Layer 4 of a small transformer language model trained on English Wikipedia (10 layers, counted from 0, width 96).
A neuron's activation on a vector x is SiLU(gate . x) times (in . x), where the dot is the dot product.

Input weights of the MLP neurons that the questions are about. A number n stands for (n - 500) times 0.00083.
n12 gate: 754 705 137 423 387 433 652 214 680 405 518 565 496 400 540 322 625 351 513 419 572 872 368 625 610 283 445 307 438 540 422 530 397 536 249 536 460 477 244 513 581 325 575 634 261 651 692 422 563 340 522 594 614 595 183 447 326 567 473 585 464 687 354 693 541 598 392 782 624 513 293 491 487 389 680 450 688 705 370 558 424 602 61 655 640 420 445 302 412 504 586 477 451 394 296 274
n13 gate: 680 388 654 424 277 565 622 514 472 509 321 133 288 629 410 727 762 377 700 420 439 638 426 311 746 771 447 538 389 675 586 418 608 500 337 646 603 500 370 561 476 974 555 519 841 397 563 466 933 721 444 717 569 433 529 731 730 363 286 463 429 226 356 670 192 654 594 411 575 378 602 707 491 397 432 396 510 537 612 688 467 720 589 510 623 523 548 569 741 542 386 576 439 458 543 742
n15 gate: 892 874 513 595 559 846 415 500 572 586 567 264 575 663 365 556 464 284 469 635 437 561 491 615 447 399 569 361 245 473 281 413 175 170 814 384 687 565 482 406 577 799 548 438 653 638 692 362 464 697 513 657 381 800 275 377 509 370 478 487 357 678 381 334 595 326 397 576 784 482 658 505 618 331 312 365 505 438 412 603 549 455 491 568 464 553 495 478 720 700 360 441 518 443 495 615
n17 gate: 382 757 446 483 607 723 500 301 688 500 653 607 380 397 445 673 403 602 747 708 241 521 464 696 834 361 339 525 458 632 578 410 416 692 569 618 382 727 318 517 564 570 537 795 428 576 258 426 483 664 293 432 404 560 574 542 504 661 379 424 521 607 609 755 670 534 623 678 387 542 650 435 525 205 419 526 591 487 268 496 483 656 320 564 509 525 631 546 450 732 206 517 521 224 534 722
n39 gate: 548 719 602 481 571 793 477 448 288 524 434 450 183 533 382 348 425 632 430 641 519 353 431 514 301 683 379 467 661 796 366 222 747 311 719 617 570 597 538 449 698 567 330 262 778 551 419 414 448 591 392 486 224 310 539 680 350 406 282 971 406 659 269 637 415 295 467 383 393 593 518 538 445 411 352 608 395 225 563 519 341 654 314 395 481 779 476 601 293 407 608 836 668 435 405 572
n143 gate: 459 439 871 624 567 338 699 469 402 407 429 448 284 665 504 449 478 571 465 571 584 207 449 641 526 83 759 641 435 535 433 346 403 598 648 474 390 368 550 491 438 242 258 531 695 364 378 383 394 518 275 443 353 428 609 721 386 513 225 333 601 218 530 801 522 561 513 509 688 342 548 315 565 215 340 451 581 570 473 531 733 461 255 500 752 570 346 647 530 509 775 616 360 474 393 541
n154 gate: 400 311 583 509 496 759 637 558 652 567 744 535 231 410 673 542 676 723 790 464 624 496 440 340 408 131 733 482 500 571 653 427 451 513 396 725 562 527 568 482 304 345 452 729 602 579 677 591 549 432 372 708 391 419 505 865 500 464 627 694 651 487 522 647 384 535 278 301 544 266 626 296 500 729 415 331 351 364 615 553 593 760 583 482 616 373 614 382 639 835 464 433 747 701 482 468
n184 gate: 371 767 562 491 432 571 666 567 419 658 639 417 671 876 545 486 571 428 509 415 419 553 439 454 663 362 399 635 443 545 701 530 460 685 363 335 357 366 555 389 491 537 504 647 563 536 354 541 549 500 424 585 513 645 95 350 862 581 287 174 446 309 310 657 333 500 244 598 686 558 293 390 601 442 247 378 436 869 486 563 451 264 518 255 554 296 541 355 725 406 725 699 678 429 622 560
n12 in: 598 478 517 700 448 298 413 418 578 500 474 466 517 421 513 373 470 456 487 283 196 508 355 420 462 375 767 418 419 756 491 517 207 513 606 569 651 576 456 616 535 531 568 448 139 573 597 256 478 385 366 621 462 465 287 751 401 465 346 453 747 714 658 465 657 539 552 457 427 534 619 571 513 522 632 539 730 457 607 483 52 534 440 645 235 706 260 194 402 379 439 255 181 359 487 460
n13 in: 470 620 459 383 508 611 330 471 358 604 488 678 256 458 529 722 665 533 603 433 792 484 548 337 484 607 487 396 443 708 475 444 413 420 411 392 405 243 610 413 717 487 589 388 462 681 445 657 529 411 558 255 378 521 427 533 562 429 356 794 670 657 459 696 592 834 475 616 533 698 720 696 512 640 222 542 458 351 745 604 517 483 636 584 813 409 312 602 578 297 625 676 736 447 647 466
n15 in: 375 693 491 627 387 688 527 748 627 355 852 430 557 573 446 547 693 459 326 134 419 482 561 440 496 491 259 802 677 608 427 439 751 318 523 612 316 328 541 504 137 690 429 693 183 478 505 583 658 546 563 671 411 569 583 473 460 609 816 576 635 671 527 591 319 572 514 518 317 410 721 463 456 531 746 745 569 800 505 797 482 599 335 733 455 630 671 660 380 527 509 523 563 531 550 579
n17 in: 338 636 385 496 329 484 550 674 321 367 687 371 727 584 471 413 508 483 529 637 425 318 756 449 378 364 717 409 561 645 222 500 475 291 774 698 661 483 500 294 338 657 180 504 279 558 838 496 314 411 657 363 476 500 802 480 537 363 398 380 355 476 717 275 517 401 687 384 397 311 480 610 342 529 508 383 487 706 427 789 566 533 516 513 587 574 517 537 394 508 583 446 611 480 529 423
n39 in: 704 475 537 602 703 379 883 517 581 500 521 422 265 411 390 504 425 589 454 686 534 533 540 530 409 868 461 336 744 179 281 447 521 716 457 555 496 478 341 601 411 167 245 651 737 546 466 310 458 646 336 310 471 568 487 550 517 504 562 387 479 480 355 487 559 559 226 264 775 521 343 496 731 416 307 682 349 609 435 471 663 567 517 436 580 588 491 637 570 412 449 568 634 504 713 331
n143 in: 286 469 670 833 607 666 292 200 673 540 389 633 638 375 491 264 693 651 408 566 451 522 806 505 487 527 632 540 387 411 765 320 254 264 653 275 526 737 455 434 349 427 638 557 660 373 401 242 615 662 487 390 361 352 804 426 249 385 400 513 416 663 443 496 336 368 504 628 767 417 530 532 591 733 492 460 730 303 372 650 315 614 272 585 522 426 391 322 413 395 473 451 377 587 536 418
n154 in: 549 257 673 627 592 625 666 448 627 447 299 683 551 478 784 468 513 377 470 710 544 636 706 522 547 455 554 552 461 408 629 508 331 425 713 709 656 549 736 422 487 392 517 774 684 448 362 607 408 464 491 469 376 765 496 551 696 452 612 461 635 606 556 802 404 552 837 439 522 600 736 893 325 214 667 632 536 413 482 526 530 591 465 403 723 297 603 539 436 843 754 297 591 621 562 585
n184 in: 560 766 790 226 378 259 487 638 475 572 378 484 611 669 580 610 363 593 434 508 806 291 562 720 257 560 582 567 422 408 572 427 663 243 436 425 517 375 607 513 487 435 312 513 475 475 705 474 513 406 546 785 504 559 466 188 379 597 459 617 333 313 434 429 416 637 315 697 529 629 521 427 328 292 752 605 581 908 392 329 367 679 351 496 521 475 539 397 619 592 559 606 521 558 453 517

Each question shows a token from some text and the vector x that enters the MLP there. A number n stands for (n - 500) times 0.0067.

"il": 529 538 515 487 221 489 518 579 660 516 459 616 310 514 497 488 776 436 562 459 360 486 624 430 603 508 434 570 479 554 466 467 701 578 352 538 626 391 568 315 601 493 671 355 454 454 489 500 412 497 429 610 454 510 449 445 605 601 503 304 591 526 575 482 403 547 346 556 229 370 418 485 401 448 419 618 650 481 522 426 519 531 744 516 586 589 603 541 352 467 385 268 442 448 454 555
The three highest activations, in order: n143, n39, n13

"2": 395 516 226 395 470 535 703 382 476 475 639 709 594 553 585 746 616 459 634 506 572 476 523 530 458 542 384 265 519 451 525 500 337 489 608 539 453 462 517 389 418 525 431 440 448 633 335 540 604 551 422 287 602 496 437 711 533 359 401 540 509 522 334 474 630 561 621 462 229 536 357 436 493 363 442 691 524 462 508 494 553 365 442 545 387 527 724 400 337 415 536 502 543 498 627 486
Which of these neurons fires most? n17

"az": 489 441 522 533 543 405 285 473 529 410 371 653 433 411 495 391 512 590 587 592 540 406 737 350 540 656 542 701 443 413 589 750 557 569 408 520 453 661 527 223 575 454 481 381 513 538 611 385 453 727 570 524 494 704 481 687 457 620 492 292 475 438 529 430 385 373 502 645 592 473 443 449 449 657 508 439 623 281 392 607 543 464 534 453 453 487 293 583 456 475 437 464 638 603 585 575
The three highest activations, in order: n15, n184, n12

" club": 528 511 530 592 330 487 595 476 340 504 623 611 795 455 436 433 409 322 278 483 444 379 499 467 552 538 579 477 599 392 612 315 516 208 485 354 398 573 665 378 510 659 548 356 687 524 622 498 558 630 635 403 483 599 474 565 559 377 674 562 534 392 442 444 473 345 436 516 546 579 515 491 456 710 339 420 566 567 377 416 651 394 604 595 446 559 637 289 551 484 497 468 465 621 449 575
Which of these neurons fires most? n12

" |": 517 537 380 458 546 512 432 518 557 366 486 628 629 331 424 646 339 419 533 392 570 530 529 489 506 125 383 413 362 448 435 413 467 486 558 500 498 467 521 428 330 485 512 644 600 569 452 500 551 444 470 445 628 537 618 483 563 705 378 524 519 538 499 422 497 498 674 425 479 501 388 569 240 518 423 471 554 516 445 528 555 506 600 450 403 439 643 439 403 340 555 481 468 504 527 486
The three highest activations, in order: n17, n39, n13

".3": 522 638 378 454 439 472 463 372 694 524 503 512 558 550 732 523 527 401 491 499 520 513 506 542 570 420 447 403 759 337 561 393 559 384 587 574 529 384 546 666 449 681 455 613 418 607 345 461 469 471 434 478 596 517 447 572 514 367 600 657 535 518 440 483 504 715 570 334 327 462 474 392 384 332 472 485 667 337 643 629 579 411 649 378 190 408 558 707 494 450 534 634 431 629 623 480
Which of these neurons fires most? n143

" N": 441 486 728 582 588 439 400 431 501 500 489 592 595 465 643 521 456 558 643 562 548 433 485 624 772 800 430 538 638 513 154 490 500 463 674 614 560 529 707 441 493 506 616 524 460 701 440 398 463 436 590 368 642 422 521 595 465 489 445 470 544 541 506 551 499 619 554 493 457 454 489 486 461 460 478 507 614 539 363 502 545 504 388 541 447 473 461 583 536 475 513 377 464 554 514 457
Which of these neurons fires most? n17

":": 476 518 537 535 597 572 445 361 635 580 688 487 459 534 499 663 192 366 618 503 368 645 534 456 265 362 509 485 605 426 483 512 442 400 464 526 393 597 523 449 457 593 391 488 598 460 452 468 520 372 495 403 780 623 420 415 458 368 330 452 679 443 526 521 560 509 630 326 533 615 594 396 597 618 405 584 507 501 675 791 613 422 642 583 322 467 631 452 422 431 644 529 486 488 520 609
Which of these neurons fires most? n15

"8": 414 470 661 393 544 662 651 318 680 549 615 607 487 402 579 584 516 507 517 379 650 569 523 647 378 445 407 170 604 444 577 504 412 353 508 664 618 509 561 502 400 530 367 424 403 500 282 440 444 550 568 381 535 435 568 513 478 425 506 581 469 590 343 378 507 543 603 399 240 492 395 384 376 279 553 641 566 495 570 671 563 364 464 427 466 597 519 336 398 465 460 397 467 556 554 537
The two highest activations, in order: n17, n154

" 1": 496 473 375 473 533 469 486 493 599 532 691 659 775 396 493 469 428 620 544 564 484 600 601 566 402 509 226 229 525 404 506 531 568 556 550 456 597 572 597 392 387 425 299 458 289 294 453 505 549 491 610 412 543 580 450 479 460 514 302 561 526 500 431 532 429 625 508 386 335 644 363 568 287 332 360 622 634 603 476 631 605 544 444 461 428 474 419 503 637 581 507 552 412 560 731 563
Which of these neurons fires most? n17

" (N": 460 470 542 576 644 453 556 424 403 515 497 622 520 530 582 427 338 679 598 467 530 392 601 598 520 667 358 519 650 436 138 322 387 428 691 558 500 481 567 383 403 527 564 593 474 607 431 297 563 415 629 601 667 449 568 502 480 591 656 469 504 459 435 553 594 644 450 584 467 315 553 480 513 465 538 497 593 529 311 650 589 568 346 520 346 484 422 493 572 372 483 325 375 418 643 515
Which neuron fires most, and how strongly? n17, at about 0.46

"l": 495 526 523 535 407 598 457 428 429 597 379 607 368 479 491 482 580 472 428 441 541 471 498 400 468 643 450 441 364 599 521 410 591 472 301 581 535 658 610 251 435 631 396 382 614 437 582 418 516 573 503 342 455 510 756 478 544 289 392 456 500 505 454 511 548 501 365 518 427 598 518 598 345 518 435 659 574 355 254 592 556 290 602 556 571 488 552 568 309 607 285 241 535 368 260 538
Which of these neurons fires most? n13

" team": 575 512 547 583 349 467 596 465 299 469 635 664 770 397 430 375 402 367 375 501 489 402 509 492 566 605 522 584 627 304 630 306 517 435 433 356 357 613 668 523 453 659 546 488 633 576 577 511 565 543 671 453 458 577 508 635 598 435 612 586 457 413 487 516 497 352 450 515 514 580 631 629 366 597 346 348 711 561 513 506 699 447 637 599 465 532 650 381 594 468 545 453 506 705 480 583
The three highest activations, in order: n12, n15, n39

" h": 313 541 520 542 549 345 509 504 592 376 608 572 532 437 656 546 327 628 582 473 461 563 326 436 602 664 397 502 628 633 434 483 356 464 419 485 422 538 650 453 415 812 532 451 447 507 541 373 427 604 601 507 599 442 593 729 561 500 581 696 623 617 484 352 602 722 520 503 534 673 550 532 639 557 592 585 544 476 446 481 475 452 387 526 433 346 549 497 391 377 559 502 412 396 669 225
Which of these neurons fires most? n184

" &": 693 549 416 493 265 464 476 409 514 659 425 618 553 413 457 527 385 435 683 476 415 475 447 457 396 508 603 302 494 288 675 520 612 379 478 536 429 560 519 498 514 450 496 517 631 559 323 522 439 520 594 430 518 403 604 435 465 260 315 379 659 293 476 651 550 413 443 451 523 531 654 545 597 486 610 410 453 546 495 573 321 508 568 656 294 428 734 466 489 490 629 650 650 553 484 361
Which neuron fires most, and how strongly? n15, at about 0.16

"ade": 584 497 657 413 580 425 555 522 605 553 235 719 704 483 506 271 582 418 408 351 519 645 466 551 579 587 646 426 472 380 591 599 560 316 590 590 374 476 390 375 445 518 487 455 518 402 656 729 592 700 652 434 483 480 444 484 497 412 549 514 489 461 594 470 639 345 504 550 393 329 583 418 454 596 418 404 592 260 416 571 473 346 567 407 535 373 525 274 359 456 583 403 503 594 378 563
Which neuron fires most, and how strongly? n39, at about 0.44

"\n": 625 598 560 383 630 499 600 473 396 486 236 563 648 501 536 619 285 754 670 415 576 334 553 447 535 485 416 382 606 604 390 426 415 591 565 418 528 600 609 510 490 594 556 540 653 636 482 579 520 487 400 357 363 451 553 517 600 598 433 689 250 518 589 415 486 633 621 414 395 498 410 657 595 480 556 581 408 504 639 525 411 689 504 692 492 344 447 474 586 341 420 379 541 674 515 557
The two highest activations, in order: n13, n39

" national": 590 566 742 574 470 601 419 692 424 525 607 709 640 470 345 266 429 331 415 496 477 547 454 663 599 484 539 452 671 283 705 263 675 502 413 414 518 511 448 447 419 534 618 391 435 454 485 361 418 550 668 636 552 585 584 588 590 652 652 594 462 544 506 509 592 645 503 450 421 422 500 705 521 481 400 501 573 596 288 396 688 443 500 578 435 588 638 523 565 499 475 437 558 484 452 602
The three highest activations, in order: n15, n13, n12

" a": 429 539 584 362 524 486 455 426 444 712 428 683 546 404 510 349 531 550 600 518 455 643 362 313 483 446 450 430 703 641 574 407 405 396 538 393 617 330 561 387 376 558 447 595 529 388 343 638 415 576 722 450 536 418 641 478 524 627 471 499 641 673 342 471 696 710 668 525 534 477 509 773 400 631 527 484 475 519 432 424 304 624 496 650 437 364 543 557 598 645 535 435 471 376 611 393
Which of these neurons fires most? n39

"re": 341 595 366 589 565 575 460 558 370 585 492 391 499 472 396 391 433 675 500 478 423 622 519 447 327 456 409 791 597 437 520 759 470 446 460 542 412 601 619 529 585 321 482 391 544 393 544 447 530 640 602 575 574 577 524 644 387 352 363 600 619 419 593 285 414 451 407 687 439 650 299 607 436 645 652 561 581 526 532 625 307 397 404 553 405 453 505 378 534 626 644 536 507 531 435 562
The two highest activations, in order: n13, n154

" C": 515 571 507 578 570 484 422 443 552 642 463 569 638 417 837 414 333 320 511 493 254 295 356 520 687 715 418 587 476 575 402 589 417 384 540 657 518 378 459 373 533 574 516 556 427 473 435 362 540 597 622 549 590 466 492 522 501 523 398 553 602 418 434 643 449 609 484 549 360 468 449 606 469 405 488 411 461 595 393 374 570 539 323 488 323 355 353 548 478 465 547 536 424 532 554 458
The two highest activations, in order: n12, n184

" f": 320 544 491 423 471 404 455 555 563 435 476 668 618 208 492 343 349 455 524 437 457 554 325 501 687 618 465 623 577 762 577 527 465 532 469 342 366 296 576 535 440 497 527 560 347 595 569 236 576 582 526 660 513 419 365 490 384 648 519 650 582 468 460 591 493 745 570 408 358 435 448 557 619 349 397 649 432 544 567 544 584 384 334 457 531 498 491 575 409 432 654 476 442 507 574 429
Which of these neurons fires most? n12

"ov": 569 524 453 356 550 376 225 398 419 436 484 538 393 556 471 491 544 642 542 426 404 512 568 428 348 436 681 669 669 329 460 480 427 486 562 414 648 639 482 347 552 520 477 472 520 408 356 469 407 404 676 471 487 630 266 529 247 475 557 393 538 661 457 576 100 384 432 523 387 403 477 416 604 451 423 408 593 420 475 510 621 389 456 662 408 477 389 549 423 553 460 536 356 383 731 671
Which neuron fires most, and how strongly? n143, at about 0.34

" the": 430 451 509 452 511 543 322 397 527 674 539 696 529 404 462 500 436 527 549 538 494 403 308 372 519 227 599 552 550 514 513 483 489 519 463 391 567 381 462 403 478 616 498 352 515 436 446 553 481 528 596 563 350 393 777 609 438 495 540 570 597 687 340 508 626 626 570 390 473 491 473 882 455 538 557 532 676 603 476 497 365 555 554 597 536 492 621 478 657 588 480 455 458 589 448 369
The three highest activations, in order: n154, n184, n17

"ative": 664 518 631 614 531 438 421 363 439 535 464 446 628 578 474 220 551 384 355 418 358 374 363 566 552 410 542 463 408 412 657 423 533 353 476 381 568 464 521 572 718 738 514 440 313 547 437 355 609 596 682 458 529 528 260 569 623 587 632 609 510 486 530 515 450 506 375 432 505 295 517 569 382 456 476 436 501 619 515 589 570 498 627 600 576 429 605 371 655 573 677 301 695 599 521 510
Which of these neurons fires most? n15

"arg": 340 683 508 281 398 493 330 354 413 342 543 631 498 496 546 429 570 458 612 449 487 455 480 366 582 506 398 566 474 380 541 521 673 501 372 596 505 545 644 476 641 488 454 507 625 490 450 475 390 547 652 579 381 798 388 461 592 555 506 607 357 526 496 343 249 220 485 605 441 406 369 618 618 633 532 342 589 487 323 419 729 424 479 483 481 476 280 402 500 479 695 655 558 483 586 530
Which of these neurons fires most? n184

"yle": 557 632 625 626 439 532 506 422 463 338 301 637 496 571 467 307 551 393 418 382 603 583 286 293 612 573 611 389 643 285 653 551 358 498 493 624 385 513 555 363 806 461 598 475 500 484 552 536 470 423 599 444 530 440 565 481 480 448 672 510 664 476 703 515 329 445 447 374 479 556 507 399 442 407 441 546 441 451 529 572 598 576 469 445 412 575 666 215 550 552 515 415 580 582 261 503
The three highest activations, in order: n154, n17, n12

" S": 401 432 623 630 530 426 443 449 539 410 580 557 625 456 621 460 435 600 521 524 422 531 334 510 583 816 283 496 464 518 356 591 525 347 562 487 560 495 556 240 356 537 536 563 619 608 469 510 437 407 586 492 685 413 473 486 574 548 381 610 558 490 495 609 704 570 604 436 353 454 417 549 497 417 586 459 507 729 402 507 549 411 393 390 553 597 429 473 452 457 614 456 403 606 595 467
Which of these neurons fires most? n13

" j": 355 442 590 659 455 308 508 535 395 259 473 753 580 424 478 314 578 634 519 546 533 629 456 562 568 667 506 532 574 468 442 408 436 447 432 571 310 454 653 559 416 754 435 446 448 565 475 352 492 439 553 555 512 567 470 588 515 470 568 610 580 622 359 476 556 653 683 399 581 476 390 466 698 498 529 706 497 485 232 567 521 363 427 478 474 383 392 728 374 507 535 451 653 527 550 452
Which of these neurons fires most? n184

"ification": 692 520 448 610 438 423 377 604 581 355 490 670 545 550 435 349 629 345 426 346 423 516 382 370 535 482 619 304 385 513 638 415 538 401 567 657 635 497 416 342 627 662 598 475 350 654 556 517 528 537 508 471 439 322 560 473 481 443 559 545 634 439 643 606 324 641 448 625 291 522 537 574 393 421 248 494 579 455 432 589 511 552 597 486 410 498 502 420 540 361 596 364 645 577 378 785
The three highest activations, in order: n13, n12, n15

"on": 458 568 604 438 376 482 611 453 625 479 475 587 258 573 476 449 334 519 581 452 594 505 651 707 430 508 521 622 434 518 452 531 429 482 355 537 358 576 441 423 520 606 656 498 514 459 481 341 662 429 568 503 389 422 664 439 417 413 581 399 560 390 642 418 499 535 489 593 333 470 489 502 662 886 395 568 681 413 360 593 596 333 567 516 629 685 437 624 344 645 414 427 435 412 531 655
The three highest activations, in order: n143, n184, n39